Layer 5 of a small transformer language model trained on English Wikipedia (10 layers, counted from 0, width 128).
A neuron's activation on a vector x is SiLU(gate . x) times (in . x), where the dot is the dot product.

Input weights of the MLP neurons that the questions are about. A number n stands for (n - 128) times 0.0028.
n12 gate: 77, 120, 120, 120, 189, 169, 84, 148, 109, 157, 171, 186, 117, 115, 132, 165, 103, 179, 133, 168, 86, 148, 68, 129, 112, 139, 144, 136, 219, 138, 79, 75, 124, 131, 91, 107, 146, 179, 190, 126, 159, 118, 139, 87, 127, 135, 163, 86, 77, 111, 78, 167, 103, 212, 133, 102, 112, 128, 120, 157, 138, 187, 114, 90, 92, 169, 119, 201, 148, 150, 129, 126, 63, 125, 131, 140, 109, 150, 136, 97, 96, 117, 67, 170, 155, 79, 150, 131, 136, 116, 85, 173, 125, 174, 142, 168, 125, 145, 107, 110, 130, 148, 87, 216, 193, 165, 80, 108, 113, 107, 149, 150, 183, 122, 111, 136, 145, 111, 61, 152, 101, 190, 137, 121, 50, 119, 123, 71
n16 gate: 145, 108, 101, 76, 78, 98, 121, 122, 119, 164, 161, 109, 141, 193, 55, 136, 176, 105, 143, 117, 153, 135, 124, 136, 166, 152, 59, 187, 137, 76, 152, 95, 93, 125, 140, 125, 134, 82, 172, 125, 133, 107, 173, 81, 66, 140, 147, 105, 171, 113, 144, 164, 164, 156, 133, 79, 95, 115, 118, 204, 141, 194, 173, 167, 175, 156, 79, 154, 68, 145, 131, 126, 155, 126, 180, 96, 212, 80, 92, 75, 99, 160, 116, 166, 130, 83, 121, 104, 138, 121, 68, 102, 67, 121, 30, 136, 139, 132, 123, 61, 157, 115, 101, 104, 117, 84, 108, 107, 81, 143, 165, 78, 183, 151, 175, 148, 112, 170, 119, 161, 66, 160, 115, 97, 117, 142, 104, 91
n33 gate: 132, 115, 182, 133, 143, 146, 121, 97, 81, 90, 116, 135, 112, 122, 163, 95, 129, 104, 115, 118, 99, 138, 110, 85, 138, 139, 124, 118, 132, 115, 108, 118, 153, 114, 106, 82, 57, 128, 108, 152, 116, 198, 129, 151, 128, 137, 77, 146, 81, 81, 194, 71, 160, 112, 134, 170, 153, 122, 114, 112, 175, 118, 101, 110, 139, 77, 190, 108, 159, 158, 141, 163, 118, 88, 128, 116, 126, 110, 92, 111, 135, 83, 188, 108, 68, 166, 137, 80, 139, 139, 128, 113, 136, 130, 134, 94, 137, 174, 141, 144, 91, 117, 154, 131, 136, 134, 111, 151, 92, 110, 157, 157, 133, 170, 126, 143, 115, 133, 128, 112, 124, 148, 114, 137, 155, 110, 161, 152
n85 gate: 211, 141, 172, 148, 156, 127, 224, 148, 102, 100, 144, 144, 193, 154, 125, 106, 74, 140, 93, 124, 155, 98, 116, 122, 178, 174, 111, 77, 157, 107, 140, 107, 92, 93, 137, 129, 133, 148, 135, 163, 177, 129, 138, 93, 164, 151, 99, 113, 177, 134, 181, 112, 101, 80, 111, 101, 165, 147, 194, 142, 109, 84, 150, 166, 183, 117, 105, 99, 109, 127, 132, 155, 115, 125, 125, 171, 168, 108, 114, 166, 152, 167, 136, 131, 130, 139, 122, 109, 115, 148, 133, 119, 135, 230, 117, 136, 111, 172, 153, 158, 123, 203, 143, 163, 80, 154, 153, 85, 165, 156, 89, 101, 146, 117, 213, 186, 96, 117, 106, 117, 170, 227, 101, 103, 154, 162, 78, 107
n139 gate: 140, 137, 162, 121, 123, 152, 198, 129, 170, 94, 144, 155, 137, 116, 139, 151, 154, 103, 146, 111, 108, 124, 98, 124, 99, 197, 109, 123, 73, 165, 112, 96, 148, 195, 162, 122, 120, 114, 124, 127, 132, 136, 130, 37, 147, 101, 95, 180, 125, 172, 137, 138, 113, 110, 124, 78, 157, 139, 174, 98, 170, 155, 214, 123, 108, 142, 128, 85, 150, 112, 123, 150, 176, 114, 152, 194, 133, 87, 172, 97, 88, 103, 117, 113, 135, 74, 160, 129, 145, 116, 110, 108, 90, 139, 127, 168, 172, 143, 130, 131, 164, 157, 157, 89, 51, 114, 160, 172, 109, 171, 111, 143, 83, 114, 219, 144, 121, 167, 138, 108, 81, 129, 143, 138, 118, 101, 122, 44
n201 gate: 122, 121, 127, 165, 156, 71, 149, 135, 151, 169, 119, 154, 121, 167, 118, 129, 139, 86, 143, 78, 165, 164, 88, 121, 123, 93, 163, 176, 139, 135, 111, 150, 99, 113, 181, 73, 112, 153, 143, 134, 127, 172, 142, 79, 96, 154, 141, 136, 178, 129, 132, 140, 163, 192, 148, 146, 142, 108, 125, 131, 101, 96, 142, 130, 163, 99, 132, 131, 179, 170, 83, 171, 86, 146, 98, 150, 183, 96, 196, 103, 97, 168, 97, 124, 150, 109, 163, 100, 106, 151, 124, 142, 180, 152, 91, 161, 148, 126, 121, 113, 152, 149, 147, 185, 165, 108, 195, 150, 130, 74, 84, 163, 238, 106, 115, 153, 119, 141, 133, 152, 130, 113, 124, 142, 157, 99, 122, 106
n301 gate: 176, 168, 121, 189, 131, 170, 189, 199, 188, 135, 173, 138, 199, 105, 126, 177, 106, 218, 127, 157, 138, 112, 145, 106, 150, 104, 139, 122, 91, 104, 128, 155, 117, 104, 168, 115, 117, 163, 176, 133, 180, 116, 169, 110, 148, 134, 143, 140, 150, 135, 154, 93, 86, 175, 130, 110, 214, 157, 121, 141, 86, 113, 186, 149, 129, 198, 194, 140, 145, 188, 145, 107, 180, 83, 118, 140, 148, 82, 149, 162, 132, 208, 140, 131, 68, 157, 138, 147, 117, 99, 89, 149, 105, 134, 110, 144, 131, 156, 174, 171, 193, 147, 125, 181, 138, 111, 116, 114, 143, 126, 120, 125, 162, 127, 171, 131, 150, 122, 109, 154, 136, 143, 172, 166, 172, 129, 128, 143
n302 gate: 138, 150, 143, 139, 179, 115, 82, 151, 187, 201, 148, 165, 165, 146, 135, 179, 133, 122, 135, 121, 122, 165, 165, 144, 138, 103, 136, 135, 154, 148, 92, 138, 101, 145, 159, 153, 133, 141, 115, 151, 210, 103, 173, 134, 149, 251, 113, 125, 103, 141, 99, 123, 156, 196, 123, 101, 110, 96, 131, 124, 129, 128, 81, 160, 153, 166, 76, 89, 100, 170, 74, 204, 166, 165, 117, 165, 123, 69, 95, 103, 112, 171, 112, 74, 168, 117, 122, 133, 111, 211, 162, 130, 164, 153, 127, 94, 169, 129, 103, 195, 141, 108, 147, 137, 146, 183, 85, 151, 122, 109, 105, 84, 199, 162, 157, 107, 140, 124, 130, 93, 112, 147, 96, 109, 175, 96, 115, 179
n316 gate: 130, 130, 158, 172, 120, 150, 97, 194, 121, 50, 208, 165, 148, 144, 159, 188, 89, 87, 161, 163, 183, 110, 130, 124, 86, 109, 133, 117, 114, 153, 150, 146, 96, 166, 133, 144, 96, 63, 146, 85, 104, 154, 89, 146, 129, 127, 135, 106, 113, 110, 155, 136, 68, 86, 217, 144, 116, 128, 138, 100, 220, 174, 169, 146, 139, 163, 126, 214, 167, 142, 86, 133, 163, 125, 133, 128, 128, 194, 49, 91, 160, 94, 71, 59, 106, 137, 154, 157, 132, 125, 168, 168, 112, 137, 111, 137, 125, 175, 127, 143, 129, 92, 156, 127, 51, 98, 121, 89, 134, 188, 116, 122, 60, 113, 158, 148, 143, 89, 167, 121, 134, 125, 56, 132, 111, 125, 79, 182
n12 in: 132, 172, 139, 189, 100, 158, 159, 137, 115, 76, 128, 109, 145, 136, 166, 93, 116, 171, 98, 168, 120, 105, 184, 136, 135, 198, 128, 174, 98, 131, 149, 105, 129, 118, 114, 142, 154, 138, 87, 122, 106, 186, 112, 73, 99, 95, 103, 132, 141, 144, 157, 67, 147, 126, 140, 113, 110, 113, 141, 107, 53, 100, 165, 108, 124, 147, 108, 126, 103, 157, 174, 118, 49, 138, 109, 119, 139, 187, 159, 198, 140, 127, 162, 114, 95, 129, 153, 101, 82, 84, 97, 90, 162, 185, 109, 78, 123, 155, 114, 86, 203, 110, 106, 100, 131, 88, 118, 124, 228, 156, 155, 185, 117, 97, 110, 122, 156, 115, 102, 126, 121, 125, 149, 161, 161, 172, 146, 125
n16 in: 99, 156, 92, 104, 83, 190, 125, 123, 169, 136, 113, 112, 63, 140, 137, 109, 125, 163, 40, 111, 114, 116, 117, 147, 119, 104, 112, 207, 189, 102, 217, 200, 89, 123, 112, 116, 170, 87, 115, 96, 40, 104, 126, 165, 115, 134, 100, 92, 132, 107, 95, 170, 159, 156, 171, 106, 180, 119, 109, 129, 166, 161, 138, 126, 58, 93, 119, 152, 163, 96, 106, 155, 157, 137, 95, 88, 39, 128, 45, 140, 116, 112, 164, 138, 122, 114, 135, 114, 99, 101, 163, 183, 87, 189, 166, 113, 110, 140, 150, 127, 126, 156, 18, 114, 160, 108, 108, 119, 79, 66, 162, 118, 145, 180, 134, 134, 149, 128, 141, 147, 90, 99, 159, 125, 65, 132, 161, 122
n33 in: 149, 124, 162, 170, 117, 102, 106, 100, 107, 97, 136, 141, 136, 125, 89, 158, 180, 134, 126, 117, 130, 75, 159, 156, 131, 166, 86, 111, 156, 117, 153, 139, 141, 143, 129, 170, 128, 153, 158, 108, 117, 115, 114, 139, 109, 141, 136, 120, 156, 128, 119, 171, 99, 173, 152, 76, 203, 98, 151, 100, 136, 96, 118, 214, 145, 78, 99, 198, 184, 184, 99, 153, 99, 146, 87, 207, 150, 156, 88, 120, 126, 135, 100, 117, 127, 89, 124, 118, 145, 76, 137, 145, 115, 141, 148, 99, 121, 122, 178, 121, 105, 144, 125, 138, 128, 112, 104, 99, 76, 134, 121, 110, 153, 160, 126, 107, 147, 47, 115, 99, 78, 117, 66, 109, 140, 148, 99, 91
n85 in: 84, 139, 128, 127, 198, 78, 153, 133, 167, 126, 91, 80, 202, 160, 153, 126, 143, 111, 128, 137, 161, 144, 122, 30, 140, 122, 168, 142, 162, 130, 157, 172, 59, 161, 163, 133, 158, 162, 127, 108, 120, 194, 142, 113, 153, 122, 107, 125, 126, 134, 155, 64, 157, 87, 105, 83, 120, 125, 184, 169, 159, 75, 78, 102, 107, 178, 125, 58, 141, 108, 133, 93, 112, 150, 122, 105, 140, 133, 129, 111, 101, 133, 85, 118, 141, 110, 110, 149, 116, 144, 102, 140, 120, 157, 50, 118, 135, 157, 135, 91, 170, 130, 105, 185, 94, 93, 119, 115, 175, 93, 112, 113, 188, 148, 138, 104, 123, 209, 94, 85, 186, 94, 150, 111, 128, 78, 106, 77
n139 in: 153, 115, 132, 160, 102, 159, 127, 172, 113, 146, 142, 95, 168, 132, 203, 115, 110, 153, 104, 136, 129, 100, 106, 98, 166, 103, 173, 92, 141, 173, 181, 189, 141, 170, 205, 70, 128, 128, 96, 137, 100, 135, 144, 100, 87, 122, 119, 138, 114, 114, 150, 128, 198, 124, 36, 94, 81, 106, 129, 134, 169, 71, 144, 148, 112, 178, 148, 202, 136, 114, 147, 111, 84, 100, 143, 89, 88, 164, 101, 130, 92, 105, 138, 161, 102, 123, 134, 107, 142, 74, 116, 111, 124, 150, 123, 91, 170, 99, 143, 141, 151, 109, 137, 130, 74, 88, 114, 153, 154, 167, 173, 139, 142, 99, 81, 210, 57, 120, 100, 87, 180, 111, 63, 139, 108, 120, 93, 146
n201 in: 85, 138, 158, 170, 152, 116, 167, 109, 157, 140, 109, 102, 151, 130, 107, 154, 143, 151, 133, 107, 180, 127, 123, 142, 96, 132, 138, 113, 117, 117, 52, 131, 151, 136, 179, 76, 120, 146, 145, 107, 99, 127, 128, 116, 150, 130, 155, 73, 146, 117, 129, 98, 121, 140, 131, 180, 182, 111, 112, 106, 62, 103, 130, 112, 136, 96, 121, 102, 170, 152, 116, 166, 116, 180, 97, 127, 123, 148, 138, 144, 162, 140, 173, 145, 162, 145, 110, 99, 98, 67, 135, 133, 140, 149, 90, 134, 142, 162, 87, 73, 68, 153, 66, 100, 139, 129, 174, 166, 95, 125, 109, 173, 184, 101, 118, 153, 139, 103, 143, 160, 140, 104, 159, 82, 107, 134, 75, 165
n301 in: 145, 157, 139, 153, 140, 124, 113, 101, 76, 155, 96, 155, 160, 99, 116, 87, 171, 122, 138, 150, 165, 119, 139, 106, 132, 170, 80, 136, 130, 108, 121, 147, 90, 133, 123, 162, 144, 80, 206, 151, 103, 134, 133, 110, 159, 73, 123, 143, 160, 121, 108, 104, 118, 121, 177, 122, 164, 111, 91, 113, 76, 111, 82, 176, 186, 111, 165, 114, 195, 170, 119, 117, 124, 147, 121, 100, 116, 87, 112, 151, 143, 134, 100, 141, 150, 104, 148, 166, 83, 162, 162, 130, 104, 136, 168, 146, 179, 110, 145, 138, 80, 171, 145, 80, 155, 97, 164, 208, 94, 137, 164, 94, 163, 176, 95, 147, 148, 81, 154, 168, 57, 112, 138, 122, 134, 202, 152, 143
n302 in: 61, 172, 126, 184, 131, 116, 128, 91, 116, 121, 129, 120, 126, 87, 140, 184, 146, 192, 174, 148, 97, 74, 120, 139, 138, 161, 110, 140, 127, 131, 151, 102, 144, 46, 88, 109, 146, 103, 136, 129, 150, 93, 95, 120, 126, 142, 130, 197, 136, 159, 150, 99, 129, 169, 137, 152, 149, 208, 113, 149, 153, 130, 115, 108, 111, 97, 164, 166, 81, 118, 77, 141, 66, 178, 88, 176, 112, 119, 119, 114, 138, 132, 114, 104, 109, 77, 154, 138, 134, 99, 218, 179, 163, 133, 128, 90, 138, 77, 138, 110, 91, 104, 109, 172, 199, 100, 61, 163, 156, 128, 142, 110, 99, 127, 132, 153, 168, 151, 142, 156, 159, 175, 101, 110, 103, 153, 145, 139
n316 in: 116, 57, 125, 163, 136, 174, 124, 125, 131, 190, 170, 121, 78, 84, 151, 127, 124, 105, 191, 104, 120, 148, 71, 131, 163, 112, 109, 132, 179, 103, 158, 145, 119, 149, 175, 146, 72, 160, 147, 126, 85, 114, 133, 122, 115, 169, 166, 108, 123, 159, 150, 136, 161, 130, 212, 133, 76, 120, 150, 159, 44, 110, 72, 167, 119, 142, 165, 118, 127, 149, 85, 115, 95, 112, 61, 104, 127, 96, 162, 144, 144, 110, 108, 145, 99, 130, 136, 59, 96, 125, 218, 107, 105, 113, 99, 137, 139, 148, 103, 77, 119, 40, 151, 107, 164, 122, 126, 200, 112, 144, 185, 117, 132, 94, 116, 135, 162, 141, 157, 76, 65, 120, 182, 60, 129, 127, 134, 181

Each question shows a token from some text and the vector x that enters the MLP there. A number n stands for (n - 128) times 0.066.

" Gar": 121, 127, 146, 95, 110, 106, 136, 121, 105, 138, 136, 121, 97, 144, 170, 116, 128, 129, 85, 143, 121, 112, 145, 151, 149, 80, 155, 156, 155, 118, 112, 132, 156, 127, 81, 129, 129, 129, 128, 133, 110, 106, 143, 130, 123, 144, 140, 144, 125, 119, 143, 114, 171, 96, 150, 138, 100, 114, 104, 117, 115, 160, 144, 129, 127, 92, 153, 123, 104, 138, 130, 142, 192, 138, 130, 132, 109, 138, 128, 112, 182, 135, 113, 152, 150, 141, 122, 130, 127, 145, 108, 106, 115, 112, 136, 130, 137, 129, 173, 124, 92, 149, 83, 89, 157, 123, 169, 135, 102, 126, 163, 126, 136, 161, 142, 123, 166, 115, 175, 128, 169, 79, 154, 161, 110, 179, 201, 104
The neuron with the highest activation: n139

" as": 121, 69, 144, 111, 117, 124, 154, 172, 140, 110, 144, 128, 108, 125, 117, 139, 129, 159, 78, 123, 133, 117, 121, 141, 123, 117, 132, 111, 104, 172, 61, 140, 104, 126, 125, 135, 165, 114, 141, 164, 65, 152, 156, 98, 121, 102, 159, 126, 132, 105, 145, 104, 139, 122, 152, 121, 158, 129, 102, 137, 121, 125, 130, 143, 125, 91, 141, 138, 107, 138, 154, 123, 106, 168, 112, 109, 114, 153, 110, 101, 125, 117, 150, 151, 77, 175, 108, 120, 112, 146, 115, 150, 148, 145, 125, 88, 131, 125, 160, 142, 96, 102, 99, 112, 121, 142, 144, 144, 113, 123, 139, 105, 123, 154, 109, 141, 147, 129, 135, 100, 128, 108, 122, 133, 111, 126, 165, 124
Which two neurons fire most, strongest first? n33, n85

"ary": 78, 124, 121, 76, 91, 109, 94, 103, 120, 133, 113, 116, 122, 139, 124, 137, 126, 151, 136, 104, 146, 134, 104, 158, 123, 106, 137, 112, 123, 110, 114, 135, 167, 88, 97, 133, 158, 156, 121, 114, 124, 146, 93, 134, 114, 128, 114, 119, 116, 149, 91, 101, 179, 107, 137, 142, 141, 122, 118, 128, 119, 79, 172, 112, 153, 118, 119, 138, 111, 112, 133, 123, 130, 154, 113, 119, 125, 145, 138, 140, 195, 85, 112, 96, 150, 127, 116, 126, 130, 154, 118, 113, 102, 121, 130, 141, 95, 137, 170, 122, 122, 155, 153, 108, 164, 133, 150, 115, 108, 86, 190, 106, 104, 145, 123, 121, 106, 134, 136, 153, 91, 99, 143, 123, 169, 140, 173, 113
The neuron with the highest activation: n139

";": 135, 98, 135, 131, 164, 126, 126, 141, 137, 135, 137, 93, 129, 96, 98, 105, 143, 115, 105, 139, 126, 115, 118, 122, 154, 114, 129, 138, 96, 158, 114, 154, 128, 153, 132, 150, 182, 91, 145, 109, 102, 145, 147, 110, 97, 84, 116, 99, 100, 118, 140, 154, 120, 103, 139, 132, 95, 134, 123, 136, 124, 143, 125, 110, 152, 109, 108, 107, 135, 132, 133, 157, 117, 129, 129, 115, 124, 146, 143, 108, 145, 141, 161, 141, 123, 132, 127, 153, 150, 91, 121, 143, 124, 105, 112, 119, 129, 79, 140, 134, 133, 112, 129, 150, 136, 119, 157, 114, 162, 155, 94, 141, 117, 116, 109, 114, 144, 151, 104, 126, 123, 120, 150, 121, 100, 109, 129, 125
The most active neuron and its activation: n33, at about 0.4

"ly": 97, 179, 125, 137, 109, 107, 164, 110, 106, 147, 127, 117, 109, 128, 134, 103, 69, 124, 114, 120, 129, 106, 96, 116, 104, 137, 138, 124, 121, 162, 118, 97, 165, 97, 76, 155, 164, 106, 128, 130, 113, 115, 104, 120, 120, 124, 113, 100, 123, 128, 110, 99, 166, 76, 137, 141, 145, 104, 132, 148, 154, 79, 120, 72, 118, 112, 113, 129, 124, 119, 112, 144, 140, 133, 140, 141, 132, 168, 124, 150, 158, 130, 140, 152, 129, 148, 122, 116, 116, 109, 107, 136, 115, 136, 96, 124, 126, 130, 140, 144, 108, 132, 147, 140, 102, 125, 133, 135, 107, 118, 113, 102, 121, 150, 105, 130, 109, 168, 126, 118, 85, 124, 114, 136, 116, 101, 194, 152
The neuron with the highest activation: n316

" F": 129, 164, 135, 130, 133, 138, 130, 103, 125, 140, 122, 92, 126, 144, 161, 152, 82, 146, 112, 106, 147, 114, 106, 135, 134, 120, 107, 146, 156, 137, 98, 144, 140, 148, 87, 138, 135, 137, 120, 126, 16, 145, 142, 149, 132, 118, 113, 128, 149, 141, 138, 106, 180, 141, 143, 109, 93, 113, 112, 132, 85, 121, 129, 131, 153, 118, 109, 140, 107, 148, 133, 140, 122, 105, 86, 121, 139, 118, 115, 130, 169, 147, 140, 130, 122, 114, 113, 129, 122, 72, 108, 128, 135, 129, 144, 124, 141, 162, 137, 170, 103, 124, 135, 111, 172, 131, 168, 145, 121, 135, 111, 180, 126, 130, 132, 138, 158, 90, 151, 144, 170, 141, 139, 98, 114, 154, 119, 115
The neuron with the highest activation: n201

" |": 143, 95, 115, 122, 135, 124, 138, 128, 152, 136, 140, 95, 115, 116, 100, 142, 125, 124, 125, 132, 131, 96, 113, 151, 162, 133, 115, 133, 137, 125, 107, 139, 142, 126, 116, 146, 199, 94, 148, 143, 97, 134, 148, 92, 144, 115, 117, 103, 130, 136, 125, 114, 126, 119, 129, 128, 111, 149, 116, 146, 98, 128, 99, 109, 158, 113, 128, 128, 109, 144, 101, 140, 117, 134, 119, 110, 132, 107, 124, 130, 146, 142, 136, 126, 124, 134, 129, 129, 126, 116, 129, 122, 101, 132, 124, 118, 150, 116, 103, 122, 143, 111, 110, 121, 138, 135, 128, 140, 115, 131, 131, 123, 152, 117, 104, 114, 158, 145, 138, 137, 92, 101, 160, 137, 113, 126, 161, 126
The neuron with the highest activation: n16

"ne": 89, 158, 100, 130, 135, 131, 133, 113, 142, 118, 125, 120, 90, 136, 146, 90, 108, 99, 85, 123, 109, 100, 137, 107, 120, 83, 148, 116, 119, 152, 147, 126, 191, 108, 83, 138, 168, 152, 127, 124, 82, 117, 110, 137, 134, 116, 158, 92, 134, 113, 133, 115, 87, 95, 105, 144, 108, 122, 137, 128, 125, 87, 107, 117, 159, 112, 136, 149, 90, 121, 155, 131, 108, 150, 111, 141, 145, 160, 143, 122, 154, 157, 160, 108, 118, 120, 121, 134, 120, 117, 102, 136, 128, 117, 136, 126, 119, 154, 127, 111, 157, 140, 163, 152, 102, 148, 154, 113, 153, 109, 95, 115, 79, 133, 135, 112, 148, 111, 119, 138, 104, 125, 162, 107, 110, 131, 160, 143
The neuron with the highest activation: n301

"ani": 103, 171, 127, 102, 91, 107, 128, 96, 120, 117, 132, 142, 124, 118, 98, 123, 84, 114, 109, 128, 135, 129, 128, 153, 139, 110, 138, 88, 82, 125, 108, 138, 120, 120, 108, 186, 153, 127, 97, 120, 69, 152, 131, 133, 109, 145, 120, 85, 124, 105, 150, 80, 113, 110, 163, 131, 132, 113, 125, 134, 105, 108, 144, 177, 116, 126, 142, 130, 153, 129, 176, 159, 137, 106, 138, 121, 171, 150, 148, 136, 144, 116, 164, 122, 148, 87, 142, 133, 145, 143, 138, 124, 134, 117, 139, 109, 102, 130, 156, 143, 152, 126, 130, 147, 161, 133, 158, 121, 128, 122, 153, 130, 90, 150, 113, 119, 180, 110, 152, 134, 171, 117, 134, 152, 93, 146, 155, 111
The most active neuron and its activation: n139, at about 0.68

" Mike": 137, 145, 100, 116, 123, 101, 133, 129, 145, 130, 162, 117, 98, 117, 132, 120, 116, 125, 144, 130, 132, 122, 110, 117, 120, 131, 138, 97, 119, 154, 108, 164, 159, 141, 105, 128, 175, 115, 132, 75, 90, 130, 122, 129, 118, 132, 134, 115, 160, 146, 119, 102, 127, 115, 150, 139, 126, 146, 150, 130, 72, 134, 122, 133, 142, 130, 89, 141, 133, 142, 163, 120, 170, 136, 111, 130, 156, 92, 132, 132, 210, 155, 152, 150, 125, 140, 122, 112, 128, 134, 105, 132, 106, 120, 129, 135, 111, 136, 132, 141, 123, 151, 143, 115, 153, 143, 168, 139, 136, 145, 123, 137, 94, 117, 83, 133, 155, 106, 191, 134, 127, 112, 152, 136, 134, 168, 140, 130
The three highest activations, in order: n301, n139, n85

" co": 135, 111, 150, 104, 137, 135, 149, 122, 154, 118, 166, 123, 123, 148, 122, 129, 162, 115, 57, 153, 88, 83, 113, 135, 108, 115, 120, 119, 113, 150, 98, 141, 181, 109, 126, 176, 135, 146, 120, 115, 106, 110, 141, 142, 183, 153, 100, 131, 188, 127, 135, 135, 114, 143, 127, 90, 90, 121, 92, 97, 112, 114, 116, 132, 92, 98, 112, 157, 97, 132, 129, 129, 128, 65, 98, 141, 137, 118, 115, 134, 106, 124, 204, 156, 125, 111, 140, 120, 103, 120, 130, 130, 121, 126, 149, 109, 130, 129, 121, 135, 106, 125, 162, 82, 115, 105, 110, 122, 141, 134, 124, 131, 120, 111, 120, 144, 152, 140, 114, 129, 155, 98, 93, 94, 141, 123, 184, 88
The three highest activations, in order: n139, n33, n301

" 2017": 149, 116, 135, 174, 148, 97, 132, 130, 124, 128, 185, 104, 128, 133, 153, 147, 73, 100, 130, 114, 110, 128, 111, 128, 146, 116, 87, 131, 119, 155, 93, 167, 119, 114, 121, 207, 148, 132, 114, 112, 151, 114, 182, 137, 104, 131, 117, 116, 175, 109, 162, 90, 111, 87, 148, 125, 145, 106, 121, 120, 118, 115, 124, 110, 109, 140, 125, 123, 142, 160, 161, 142, 159, 160, 113, 126, 101, 94, 146, 155, 172, 162, 140, 159, 130, 151, 87, 114, 145, 128, 149, 139, 123, 140, 138, 145, 130, 109, 117, 144, 162, 130, 151, 121, 158, 178, 149, 122, 160, 145, 139, 122, 130, 129, 135, 117, 142, 129, 155, 113, 150, 146, 121, 137, 101, 145, 157, 111
The most active neuron and its activation: n301, at about 1.5

" us": 131, 82, 151, 130, 125, 102, 105, 146, 139, 128, 168, 113, 148, 176, 97, 165, 176, 114, 112, 136, 99, 94, 173, 124, 120, 141, 142, 140, 131, 100, 111, 138, 136, 109, 115, 134, 156, 146, 123, 116, 95, 102, 147, 134, 132, 116, 114, 161, 149, 102, 137, 116, 135, 119, 140, 143, 146, 151, 112, 195, 71, 103, 153, 117, 134, 169, 123, 115, 100, 139, 158, 139, 119, 131, 132, 121, 145, 134, 122, 153, 151, 181, 128, 151, 111, 129, 106, 154, 99, 105, 118, 155, 131, 133, 143, 131, 126, 126, 159, 141, 101, 123, 102, 45, 114, 121, 150, 107, 109, 111, 124, 127, 104, 119, 148, 129, 154, 117, 119, 156, 136, 115, 172, 112, 141, 109, 89, 140
The neuron with the highest activation: n301

"re": 99, 130, 78, 126, 136, 113, 153, 142, 127, 113, 99, 122, 115, 118, 129, 82, 97, 128, 104, 121, 122, 117, 150, 136, 136, 88, 165, 133, 90, 129, 109, 115, 157, 108, 50, 140, 135, 104, 103, 134, 88, 169, 131, 157, 131, 141, 177, 128, 172, 116, 127, 99, 137, 147, 166, 140, 109, 113, 103, 140, 115, 113, 147, 128, 138, 81, 131, 141, 116, 117, 127, 130, 154, 162, 95, 135, 100, 182, 145, 131, 109, 143, 152, 107, 115, 108, 117, 153, 108, 116, 101, 148, 99, 129, 134, 114, 126, 121, 128, 132, 145, 150, 162, 120, 139, 127, 136, 124, 133, 123, 144, 139, 73, 129, 120, 138, 79, 164, 134, 141, 117, 117, 140, 107, 131, 155, 188, 146
The neuron with the highest activation: n316

"e,": 123, 127, 136, 130, 129, 132, 119, 130, 142, 123, 101, 110, 127, 93, 114, 129, 131, 143, 106, 136, 117, 132, 140, 143, 125, 128, 142, 119, 135, 128, 111, 152, 145, 128, 125, 149, 202, 136, 125, 108, 78, 134, 114, 124, 147, 131, 119, 98, 143, 108, 146, 118, 123, 104, 131, 148, 134, 105, 130, 124, 112, 137, 120, 142, 126, 93, 126, 125, 127, 143, 138, 141, 101, 136, 102, 132, 140, 125, 128, 140, 130, 177, 154, 124, 134, 148, 103, 145, 129, 128, 143, 103, 129, 150, 126, 102, 138, 126, 168, 132, 105, 150, 108, 134, 134, 125, 124, 143, 142, 145, 123, 131, 114, 138, 125, 152, 138, 110, 122, 99, 133, 109, 110, 103, 111, 171, 133, 126
The neuron with the highest activation: n316

" la": 104, 127, 77, 84, 171, 130, 145, 134, 123, 142, 133, 120, 126, 134, 147, 119, 151, 152, 102, 140, 136, 82, 123, 72, 142, 115, 133, 161, 110, 151, 155, 178, 153, 157, 147, 152, 147, 121, 143, 131, 89, 79, 122, 150, 161, 146, 125, 92, 164, 122, 128, 130, 111, 136, 111, 133, 94, 145, 124, 127, 105, 121, 119, 121, 112, 99, 117, 122, 89, 122, 142, 111, 121, 125, 119, 118, 175, 147, 138, 166, 146, 141, 146, 129, 125, 124, 82, 164, 96, 148, 80, 106, 136, 131, 159, 127, 136, 164, 156, 102, 129, 172, 186, 97, 109, 180, 143, 136, 139, 110, 119, 130, 108, 118, 103, 124, 130, 121, 146, 126, 109, 94, 120, 132, 148, 131, 145, 123
Which two neurons fire most, strongest first? n302, n33

"è": 119, 134, 127, 120, 126, 146, 154, 106, 116, 142, 82, 125, 112, 138, 128, 101, 102, 112, 94, 130, 135, 124, 146, 132, 119, 102, 131, 123, 138, 113, 124, 135, 172, 89, 102, 127, 144, 151, 86, 131, 76, 83, 89, 125, 134, 144, 122, 97, 188, 121, 106, 159, 151, 110, 164, 127, 123, 105, 107, 149, 153, 139, 98, 122, 102, 96, 110, 109, 116, 126, 126, 137, 100, 155, 137, 115, 131, 153, 130, 116, 183, 122, 147, 112, 93, 132, 129, 157, 131, 136, 70, 136, 93, 129, 134, 87, 104, 162, 143, 129, 112, 145, 211, 136, 112, 167, 117, 121, 103, 111, 85, 147, 131, 139, 84, 125, 130, 106, 123, 135, 151, 146, 148, 139, 134, 182, 185, 132
The neuron with the highest activation: n316

"==P": 115, 81, 134, 164, 135, 101, 127, 118, 143, 149, 161, 141, 112, 125, 114, 114, 149, 130, 143, 143, 153, 72, 132, 180, 166, 120, 150, 128, 119, 79, 147, 127, 108, 154, 116, 144, 153, 145, 163, 95, 114, 135, 164, 125, 144, 163, 94, 106, 114, 145, 128, 111, 162, 145, 126, 134, 103, 160, 96, 120, 118, 133, 132, 85, 129, 117, 134, 140, 141, 138, 110, 112, 113, 105, 98, 96, 118, 91, 128, 144, 97, 119, 147, 160, 130, 114, 116, 160, 98, 67, 176, 142, 138, 118, 142, 120, 156, 118, 95, 132, 147, 140, 123, 87, 139, 167, 128, 125, 134, 126, 115, 116, 145, 123, 124, 152, 160, 125, 162, 114, 132, 113, 157, 122, 130, 124, 170, 129
Which two neurons fire most, strongest first? n302, n201

" A": 67, 155, 141, 134, 146, 134, 161, 113, 161, 131, 140, 132, 121, 129, 135, 115, 98, 138, 81, 128, 119, 132, 96, 131, 153, 114, 150, 127, 114, 109, 106, 163, 111, 157, 128, 183, 141, 136, 127, 137, 110, 160, 126, 126, 156, 77, 112, 147, 141, 116, 116, 129, 127, 139, 155, 104, 103, 147, 139, 120, 124, 128, 119, 109, 128, 109, 71, 108, 110, 95, 106, 140, 133, 153, 140, 122, 137, 102, 113, 149, 174, 121, 120, 86, 142, 118, 116, 133, 124, 110, 130, 127, 133, 157, 111, 116, 140, 113, 135, 163, 104, 154, 130, 102, 152, 175, 166, 160, 122, 114, 121, 135, 144, 111, 114, 137, 182, 104, 180, 118, 166, 95, 158, 125, 135, 148, 156, 125
The three highest activations, in order: n201, n33, n85